Layer 9 of a small transformer language model trained on English Wikipedia (12 layers, counted from 0, width 96).
A neuron's activation on a vector x is ReLU(weights . x), where the dot is the dot product.

Input weights of the MLP neurons that the questions are about. A number n stands for (n - 128) times 0.0076.
n141: 88, 122, 94, 194, 98, 152, 116, 180, 110, 133, 109, 109, 120, 146, 44, 123, 120, 114, 180, 171, 140, 158, 100, 177, 157, 117, 114, 112, 176, 201, 114, 58, 104, 78, 81, 88, 157, 168, 127, 144, 136, 114, 132, 149, 141, 75, 162, 77, 162, 55, 139, 153, 154, 119, 84, 107, 137, 160, 109, 162, 83, 98, 187, 92, 96, 119, 120, 134, 158, 130, 144, 94, 152, 123, 135, 93, 176, 166, 80, 102, 151, 150, 139, 123, 152, 139, 114, 130, 165, 210, 109, 138, 82, 124, 119, 135
n156: 119, 151, 117, 137, 88, 109, 124, 91, 97, 127, 137, 126, 165, 168, 73, 117, 164, 195, 136, 117, 156, 129, 137, 115, 129, 108, 192, 168, 110, 127, 118, 92, 180, 192, 67, 150, 152, 137, 183, 128, 26, 156, 163, 67, 73, 102, 118, 165, 152, 91, 163, 83, 92, 147, 193, 103, 140, 138, 62, 126, 109, 118, 128, 163, 169, 124, 173, 48, 126, 83, 100, 115, 136, 135, 167, 179, 70, 86, 97, 127, 149, 129, 119, 139, 120, 91, 113, 186, 132, 148, 127, 59, 107, 144, 139, 130
n171: 73, 57, 98, 109, 124, 61, 138, 56, 112, 204, 115, 119, 190, 119, 180, 93, 154, 126, 155, 168, 158, 117, 116, 68, 198, 154, 128, 166, 150, 123, 127, 60, 136, 128, 141, 73, 137, 151, 140, 111, 74, 143, 149, 143, 139, 143, 205, 79, 135, 131, 143, 133, 132, 133, 81, 99, 89, 128, 71, 81, 122, 159, 203, 112, 120, 119, 124, 36, 121, 212, 100, 124, 125, 79, 136, 210, 118, 223, 208, 126, 129, 106, 206, 124, 84, 115, 157, 100, 97, 129, 142, 67, 127, 193, 148, 66
n178: 110, 140, 97, 51, 157, 173, 141, 140, 128, 128, 180, 142, 122, 131, 124, 140, 155, 86, 157, 131, 141, 71, 144, 70, 82, 150, 122, 127, 153, 158, 96, 79, 116, 134, 140, 88, 111, 149, 133, 137, 103, 133, 110, 130, 187, 144, 131, 85, 188, 115, 158, 195, 125, 104, 86, 89, 93, 113, 191, 97, 144, 113, 140, 108, 188, 15, 129, 114, 107, 145, 108, 106, 173, 153, 131, 135, 139, 105, 136, 96, 207, 112, 145, 115, 173, 108, 179, 150, 131, 164, 143, 161, 110, 49, 111, 157
n201: 99, 110, 119, 74, 111, 85, 105, 150, 128, 105, 104, 128, 114, 106, 160, 97, 141, 62, 143, 91, 109, 168, 122, 130, 33, 147, 147, 122, 95, 152, 118, 147, 97, 180, 125, 134, 133, 138, 202, 156, 132, 123, 63, 125, 135, 152, 178, 159, 210, 101, 117, 108, 79, 139, 127, 57, 187, 161, 129, 117, 129, 172, 152, 112, 120, 102, 188, 145, 166, 88, 163, 192, 152, 187, 129, 143, 84, 92, 180, 112, 160, 128, 186, 92, 38, 123, 96, 121, 122, 180, 116, 136, 144, 152, 49, 96
n252: 165, 102, 127, 177, 62, 130, 50, 180, 132, 108, 246, 131, 131, 190, 122, 135, 114, 111, 91, 191, 117, 121, 138, 153, 73, 101, 224, 79, 154, 175, 197, 145, 84, 149, 139, 136, 102, 108, 152, 97, 147, 78, 133, 168, 116, 106, 137, 199, 88, 103, 117, 175, 72, 125, 128, 129, 148, 112, 76, 134, 126, 152, 107, 144, 87, 140, 196, 106, 204, 148, 118, 149, 167, 152, 60, 87, 103, 121, 7, 142, 103, 120, 99, 119, 175, 134, 150, 159, 93, 107, 100, 126, 112, 98, 60, 142
n257: 103, 67, 193, 86, 130, 185, 86, 80, 113, 86, 81, 110, 126, 102, 131, 101, 116, 143, 151, 156, 63, 183, 112, 105, 140, 125, 101, 79, 88, 110, 179, 123, 151, 133, 143, 120, 142, 116, 174, 158, 193, 96, 143, 166, 112, 130, 151, 146, 115, 136, 144, 109, 134, 183, 128, 142, 96, 87, 178, 149, 199, 196, 171, 130, 144, 131, 151, 96, 120, 176, 95, 102, 91, 142, 131, 124, 173, 53, 96, 113, 93, 159, 181, 120, 91, 164, 55, 89, 141, 156, 131, 156, 119, 126, 104, 76
n268: 181, 64, 185, 152, 122, 118, 173, 131, 131, 97, 131, 147, 197, 179, 91, 154, 159, 39, 168, 179, 79, 125, 175, 144, 47, 139, 60, 143, 151, 102, 72, 121, 90, 163, 139, 106, 149, 140, 107, 51, 101, 82, 174, 112, 168, 71, 140, 75, 123, 98, 128, 114, 120, 149, 92, 167, 65, 119, 134, 64, 76, 80, 157, 114, 158, 120, 128, 130, 115, 160, 80, 176, 95, 165, 189, 123, 133, 111, 144, 114, 77, 147, 74, 135, 122, 164, 196, 193, 172, 96, 180, 170, 109, 134, 183, 61
n274: 153, 148, 106, 143, 156, 64, 134, 150, 118, 114, 118, 144, 133, 166, 46, 55, 130, 164, 121, 110, 154, 158, 159, 150, 129, 156, 90, 138, 105, 92, 139, 149, 108, 167, 74, 133, 68, 116, 111, 124, 146, 153, 81, 186, 197, 175, 166, 83, 127, 99, 164, 168, 154, 156, 106, 126, 160, 167, 138, 98, 168, 105, 129, 164, 128, 136, 70, 120, 105, 108, 132, 113, 74, 125, 167, 138, 115, 87, 143, 162, 88, 92, 44, 115, 111, 162, 112, 158, 179, 134, 134, 73, 136, 158, 91, 77
n282: 156, 110, 144, 124, 101, 154, 70, 139, 93, 134, 90, 154, 77, 105, 173, 130, 166, 65, 217, 175, 176, 161, 139, 144, 206, 156, 158, 87, 44, 84, 69, 100, 133, 215, 158, 20, 127, 120, 102, 56, 139, 61, 73, 92, 189, 90, 76, 97, 107, 144, 181, 44, 115, 148, 64, 109, 130, 127, 90, 159, 145, 65, 169, 131, 127, 143, 111, 174, 81, 182, 130, 112, 117, 155, 129, 180, 124, 72, 134, 160, 136, 171, 113, 144, 160, 183, 171, 142, 215, 106, 89, 77, 119, 82, 166, 99
n317: 159, 89, 129, 119, 118, 123, 58, 96, 154, 131, 149, 183, 169, 142, 135, 135, 182, 111, 118, 151, 118, 86, 127, 85, 134, 128, 111, 88, 162, 120, 160, 184, 111, 132, 140, 126, 104, 165, 206, 57, 186, 100, 156, 130, 79, 64, 49, 88, 143, 80, 139, 82, 134, 93, 90, 88, 108, 173, 73, 19, 52, 183, 122, 161, 205, 125, 213, 105, 194, 174, 97, 183, 185, 126, 97, 122, 78, 151, 147, 116, 147, 81, 149, 145, 180, 117, 111, 148, 141, 152, 85, 83, 77, 145, 248, 29
n345: 94, 86, 157, 114, 137, 143, 116, 82, 105, 123, 151, 139, 117, 161, 145, 80, 131, 126, 139, 179, 129, 114, 120, 126, 112, 228, 160, 153, 147, 144, 81, 120, 115, 160, 144, 162, 135, 117, 37, 139, 93, 159, 104, 62, 116, 114, 202, 68, 172, 140, 137, 127, 62, 175, 120, 75, 116, 113, 47, 65, 140, 156, 143, 123, 85, 130, 175, 124, 106, 177, 111, 102, 177, 171, 155, 110, 109, 129, 162, 153, 169, 114, 122, 120, 98, 120, 139, 137, 85, 142, 89, 81, 192, 140, 171, 111
n347: 205, 130, 74, 27, 48, 110, 154, 133, 89, 169, 107, 186, 176, 137, 152, 121, 155, 128, 114, 137, 123, 168, 133, 154, 86, 128, 152, 121, 137, 114, 113, 93, 146, 129, 127, 51, 138, 72, 98, 114, 84, 136, 165, 110, 91, 192, 152, 97, 135, 70, 176, 128, 135, 140, 127, 89, 101, 147, 159, 171, 165, 99, 146, 149, 168, 104, 125, 146, 133, 110, 89, 171, 152, 119, 114, 140, 181, 96, 122, 113, 175, 111, 91, 138, 127, 148, 114, 147, 180, 171, 89, 140, 112, 108, 126, 124

Each question shows a token from some text and the vector x that enters the MLP there. A number n stands for (n - 128) times 0.047.

",": 131, 186, 124, 109, 133, 133, 147, 117, 122, 143, 140, 86, 87, 130, 115, 136, 148, 140, 123, 142, 77, 138, 117, 125, 131, 122, 122, 166, 129, 107, 123, 123, 191, 134, 116, 131, 142, 140, 139, 140, 86, 134, 159, 150, 107, 146, 120, 112, 119, 117, 76, 117, 124, 108, 130, 160, 125, 82, 136, 152, 153, 142, 117, 155, 94, 86, 172, 135, 75, 134, 142, 120, 154, 147, 159, 125, 104, 106, 157, 106, 122, 91, 114, 133, 113, 144, 151, 135, 132, 138, 110, 195, 85, 156, 92, 112
Which of these neurons fires most? n156

" |": 138, 173, 107, 106, 138, 117, 152, 110, 114, 169, 134, 107, 118, 154, 142, 137, 154, 164, 138, 149, 110, 133, 102, 124, 130, 97, 131, 128, 124, 86, 135, 136, 193, 106, 143, 138, 125, 123, 146, 126, 107, 124, 135, 159, 108, 145, 107, 108, 118, 120, 115, 125, 157, 110, 109, 130, 120, 64, 171, 157, 179, 117, 91, 159, 125, 62, 124, 146, 72, 146, 158, 99, 150, 140, 124, 106, 166, 109, 150, 98, 118, 99, 144, 154, 130, 148, 133, 130, 115, 101, 109, 158, 95, 144, 104, 140
Which neuron fires most, and how strongly? n347, at about 4.9

"-": 154, 140, 174, 175, 131, 137, 147, 138, 139, 169, 77, 90, 76, 97, 110, 113, 115, 120, 99, 139, 92, 131, 120, 190, 180, 126, 135, 97, 119, 138, 128, 139, 157, 117, 165, 128, 117, 127, 147, 130, 124, 122, 118, 105, 119, 143, 102, 101, 130, 164, 135, 139, 111, 147, 104, 159, 136, 68, 95, 158, 110, 121, 119, 143, 102, 120, 120, 133, 104, 119, 167, 98, 135, 128, 150, 111, 132, 128, 135, 87, 141, 123, 150, 187, 93, 148, 100, 133, 111, 146, 133, 176, 104, 146, 98, 134
Which three neurons fire most, strongest first? n257, n141, n282

" The": 125, 142, 139, 124, 148, 113, 146, 113, 116, 143, 112, 95, 83, 139, 118, 130, 116, 167, 99, 155, 68, 113, 108, 161, 114, 128, 140, 85, 113, 158, 109, 128, 186, 117, 137, 159, 181, 135, 138, 115, 93, 135, 117, 184, 95, 126, 108, 126, 112, 133, 84, 140, 143, 143, 137, 147, 145, 85, 143, 157, 130, 140, 55, 144, 111, 72, 164, 151, 120, 152, 157, 97, 157, 140, 141, 115, 120, 113, 129, 140, 128, 120, 135, 154, 128, 135, 143, 138, 140, 99, 134, 160, 102, 135, 94, 124
Which of these neurons fires most? n252

" (": 148, 168, 137, 128, 127, 126, 117, 119, 123, 143, 151, 116, 71, 98, 157, 145, 147, 103, 90, 184, 86, 139, 85, 120, 124, 128, 153, 125, 128, 112, 115, 133, 162, 124, 132, 148, 142, 125, 106, 114, 114, 133, 129, 153, 133, 149, 94, 116, 99, 154, 117, 142, 115, 118, 110, 147, 108, 70, 142, 150, 151, 122, 90, 163, 114, 114, 128, 137, 74, 122, 195, 115, 169, 147, 148, 128, 120, 139, 152, 121, 126, 117, 169, 174, 132, 141, 87, 110, 152, 111, 83, 142, 87, 158, 88, 164
Which three neurons fire most, strongest first? n282, n257, n252

" the": 93, 147, 115, 133, 145, 140, 145, 114, 111, 150, 129, 110, 62, 111, 106, 143, 105, 155, 108, 153, 87, 123, 118, 159, 115, 134, 144, 100, 123, 156, 118, 107, 170, 117, 140, 157, 180, 143, 131, 124, 109, 143, 128, 163, 101, 144, 108, 120, 113, 146, 108, 120, 153, 131, 122, 146, 136, 89, 130, 164, 144, 142, 71, 131, 111, 72, 192, 137, 125, 144, 153, 105, 154, 148, 143, 121, 106, 104, 135, 130, 136, 113, 128, 118, 142, 138, 161, 152, 133, 125, 125, 158, 86, 132, 71, 113
The two highest activations, in order: n252, n178

" Kara": 144, 144, 197, 102, 117, 140, 143, 109, 127, 204, 134, 105, 93, 113, 158, 144, 67, 163, 121, 82, 80, 141, 152, 103, 113, 134, 128, 104, 124, 135, 162, 129, 151, 96, 122, 155, 173, 134, 126, 140, 120, 114, 124, 141, 97, 158, 87, 145, 139, 143, 97, 136, 124, 114, 147, 136, 141, 67, 162, 155, 156, 134, 88, 155, 105, 121, 85, 128, 80, 134, 168, 113, 157, 124, 146, 77, 144, 88, 123, 110, 157, 112, 138, 164, 136, 129, 134, 118, 107, 132, 113, 142, 111, 158, 114, 136
Which of these neurons fires most? n257

"\"": 136, 175, 139, 109, 134, 123, 176, 109, 142, 182, 150, 91, 130, 138, 113, 149, 107, 109, 95, 105, 76, 126, 105, 133, 106, 119, 121, 118, 127, 109, 107, 111, 177, 120, 142, 116, 141, 138, 117, 158, 86, 110, 99, 165, 117, 119, 133, 114, 122, 169, 107, 122, 121, 108, 136, 119, 152, 83, 140, 180, 152, 128, 131, 186, 96, 119, 166, 130, 102, 147, 181, 119, 126, 165, 128, 116, 129, 100, 152, 121, 113, 88, 147, 122, 106, 141, 131, 136, 112, 102, 131, 176, 98, 173, 125, 119
The two highest activations, in order: n201, n257

".": 131, 139, 132, 120, 140, 142, 164, 109, 127, 132, 148, 86, 127, 132, 135, 113, 137, 150, 152, 169, 79, 106, 130, 140, 127, 157, 119, 149, 133, 86, 144, 123, 166, 109, 110, 155, 118, 149, 108, 140, 121, 144, 140, 175, 121, 142, 114, 98, 139, 145, 98, 118, 116, 77, 114, 114, 130, 65, 138, 148, 154, 128, 105, 147, 87, 93, 165, 137, 69, 127, 164, 116, 125, 150, 154, 121, 139, 99, 163, 110, 111, 78, 151, 137, 121, 153, 160, 126, 134, 111, 98, 170, 92, 137, 126, 133
Which neuron fires most, and how strongly? n178, at about 3

" Since": 124, 176, 111, 129, 142, 132, 154, 86, 130, 148, 158, 80, 131, 122, 136, 166, 114, 129, 118, 130, 70, 130, 121, 167, 151, 168, 105, 133, 138, 107, 138, 142, 133, 147, 131, 141, 157, 112, 119, 141, 115, 124, 162, 139, 114, 156, 99, 133, 140, 132, 122, 152, 125, 101, 150, 151, 94, 55, 124, 75, 128, 155, 119, 142, 94, 97, 122, 137, 89, 144, 162, 123, 174, 134, 166, 111, 110, 102, 149, 117, 145, 103, 105, 125, 138, 150, 163, 130, 144, 81, 135, 134, 100, 121, 115, 81
Which of these neurons fires most? n268

" What": 141, 156, 116, 122, 105, 152, 130, 82, 130, 169, 126, 149, 113, 136, 141, 156, 86, 152, 137, 166, 98, 152, 125, 134, 124, 157, 108, 116, 149, 114, 153, 143, 134, 156, 155, 140, 123, 107, 70, 122, 121, 127, 162, 172, 88, 133, 119, 110, 115, 173, 96, 106, 115, 111, 142, 154, 138, 74, 140, 115, 161, 124, 105, 124, 102, 103, 145, 169, 110, 91, 148, 99, 133, 133, 164, 130, 128, 149, 144, 106, 150, 110, 107, 128, 109, 158, 122, 132, 95, 77, 139, 178, 94, 140, 118, 116
Which neuron fires most, and how strongly? n345, at about 1.6

" were": 138, 151, 108, 142, 145, 99, 121, 105, 107, 175, 131, 107, 109, 131, 143, 138, 143, 126, 81, 139, 85, 134, 108, 138, 142, 138, 142, 117, 91, 130, 143, 133, 160, 167, 112, 103, 180, 133, 157, 155, 129, 137, 180, 135, 108, 118, 80, 84, 116, 146, 86, 96, 138, 128, 96, 147, 122, 77, 142, 146, 143, 122, 57, 142, 123, 86, 186, 151, 99, 152, 137, 117, 164, 111, 132, 141, 142, 124, 158, 111, 127, 96, 159, 132, 102, 127, 150, 129, 124, 125, 109, 144, 123, 151, 131, 128
Which three neurons fire most, strongest first? n317, n171, n257

" a": 128, 137, 137, 94, 130, 100, 159, 101, 114, 125, 124, 115, 80, 136, 129, 145, 119, 120, 103, 138, 85, 98, 119, 163, 111, 110, 151, 123, 136, 122, 142, 105, 165, 148, 127, 143, 191, 148, 124, 151, 89, 150, 113, 124, 109, 125, 111, 94, 107, 134, 135, 117, 155, 107, 132, 141, 173, 65, 126, 178, 116, 136, 86, 160, 112, 130, 153, 145, 115, 121, 185, 119, 185, 100, 156, 128, 119, 126, 136, 114, 134, 109, 157, 146, 117, 130, 153, 145, 115, 102, 123, 191, 103, 135, 103, 120
Which three neurons fire most, strongest first? n156, n201, n347

" A": 135, 135, 167, 95, 125, 109, 165, 97, 148, 176, 150, 136, 53, 115, 143, 138, 108, 134, 92, 154, 80, 133, 120, 109, 124, 107, 135, 124, 115, 142, 167, 131, 160, 92, 139, 124, 157, 134, 124, 160, 118, 142, 109, 152, 131, 162, 94, 131, 104, 130, 128, 113, 127, 132, 120, 151, 163, 81, 163, 142, 134, 157, 66, 128, 121, 96, 120, 145, 87, 130, 182, 91, 155, 120, 128, 83, 125, 137, 111, 113, 160, 122, 158, 138, 153, 124, 170, 131, 110, 104, 129, 172, 103, 136, 103, 105
Which neuron fires most, and how strongly? n178, at about 2.7

" has": 131, 150, 108, 125, 148, 118, 126, 91, 118, 127, 139, 92, 144, 108, 152, 138, 122, 148, 114, 131, 77, 113, 90, 152, 150, 126, 96, 104, 129, 125, 172, 117, 134, 132, 138, 124, 165, 154, 137, 177, 98, 158, 135, 106, 97, 143, 129, 117, 126, 135, 81, 129, 170, 94, 120, 150, 162, 71, 151, 140, 115, 131, 114, 157, 82, 130, 154, 138, 106, 152, 135, 129, 179, 117, 150, 146, 100, 129, 124, 88, 118, 96, 119, 145, 107, 171, 166, 131, 116, 74, 117, 163, 113, 151, 132, 125
The two highest activations, in order: n171, n257

" of": 112, 168, 139, 120, 131, 111, 159, 86, 121, 125, 130, 128, 107, 139, 106, 139, 138, 136, 120, 127, 98, 118, 111, 161, 135, 144, 137, 127, 107, 138, 116, 122, 168, 109, 138, 145, 173, 143, 117, 134, 93, 176, 151, 111, 98, 142, 85, 86, 135, 158, 124, 131, 127, 126, 100, 158, 130, 98, 124, 152, 133, 122, 103, 137, 125, 113, 187, 123, 99, 114, 133, 113, 185, 115, 143, 125, 123, 90, 148, 106, 152, 104, 110, 148, 76, 111, 159, 143, 85, 132, 115, 195, 108, 172, 126, 142
Which three neurons fire most, strongest first? n156, n345, n178

"fish": 127, 113, 147, 127, 122, 140, 135, 94, 137, 168, 122, 105, 99, 90, 132, 153, 97, 150, 134, 115, 85, 166, 101, 111, 125, 104, 131, 123, 130, 116, 123, 114, 164, 143, 151, 162, 148, 89, 133, 150, 141, 123, 138, 177, 91, 125, 144, 102, 123, 168, 130, 101, 158, 111, 148, 145, 143, 71, 154, 165, 132, 135, 103, 131, 113, 118, 186, 132, 81, 100, 132, 173, 104, 164, 143, 147, 155, 115, 111, 84, 135, 105, 108, 138, 110, 143, 112, 119, 103, 129, 126, 177, 63, 162, 122, 123
Which of these neurons fires most? n257

" then": 122, 125, 150, 109, 156, 177, 142, 110, 97, 170, 115, 97, 41, 129, 118, 127, 140, 128, 81, 166, 79, 147, 103, 159, 156, 141, 147, 94, 110, 139, 136, 110, 126, 161, 155, 158, 153, 91, 117, 127, 105, 138, 128, 139, 84, 134, 101, 92, 130, 157, 95, 109, 152, 131, 114, 144, 119, 106, 142, 135, 154, 138, 110, 140, 108, 122, 155, 164, 92, 135, 162, 102, 151, 137, 175, 107, 122, 123, 150, 118, 147, 83, 139, 148, 102, 112, 166, 147, 112, 123, 118, 147, 110, 160, 120, 124
Which neuron fires most, and how strongly? n345, at about 5.7

" week": 126, 130, 170, 108, 139, 142, 160, 126, 143, 133, 109, 89, 81, 149, 115, 141, 114, 109, 82, 123, 95, 125, 94, 157, 130, 149, 128, 143, 109, 130, 136, 154, 162, 133, 128, 127, 152, 130, 133, 138, 87, 158, 149, 149, 79, 121, 96, 108, 112, 149, 160, 169, 155, 124, 143, 198, 97, 93, 137, 121, 140, 120, 98, 157, 107, 107, 124, 165, 27, 114, 128, 81, 132, 151, 148, 104, 127, 111, 146, 154, 130, 117, 143, 182, 127, 140, 144, 134, 104, 69, 148, 126, 123, 145, 135, 127
Which neuron fires most, and how strongly? n268, at about 1.3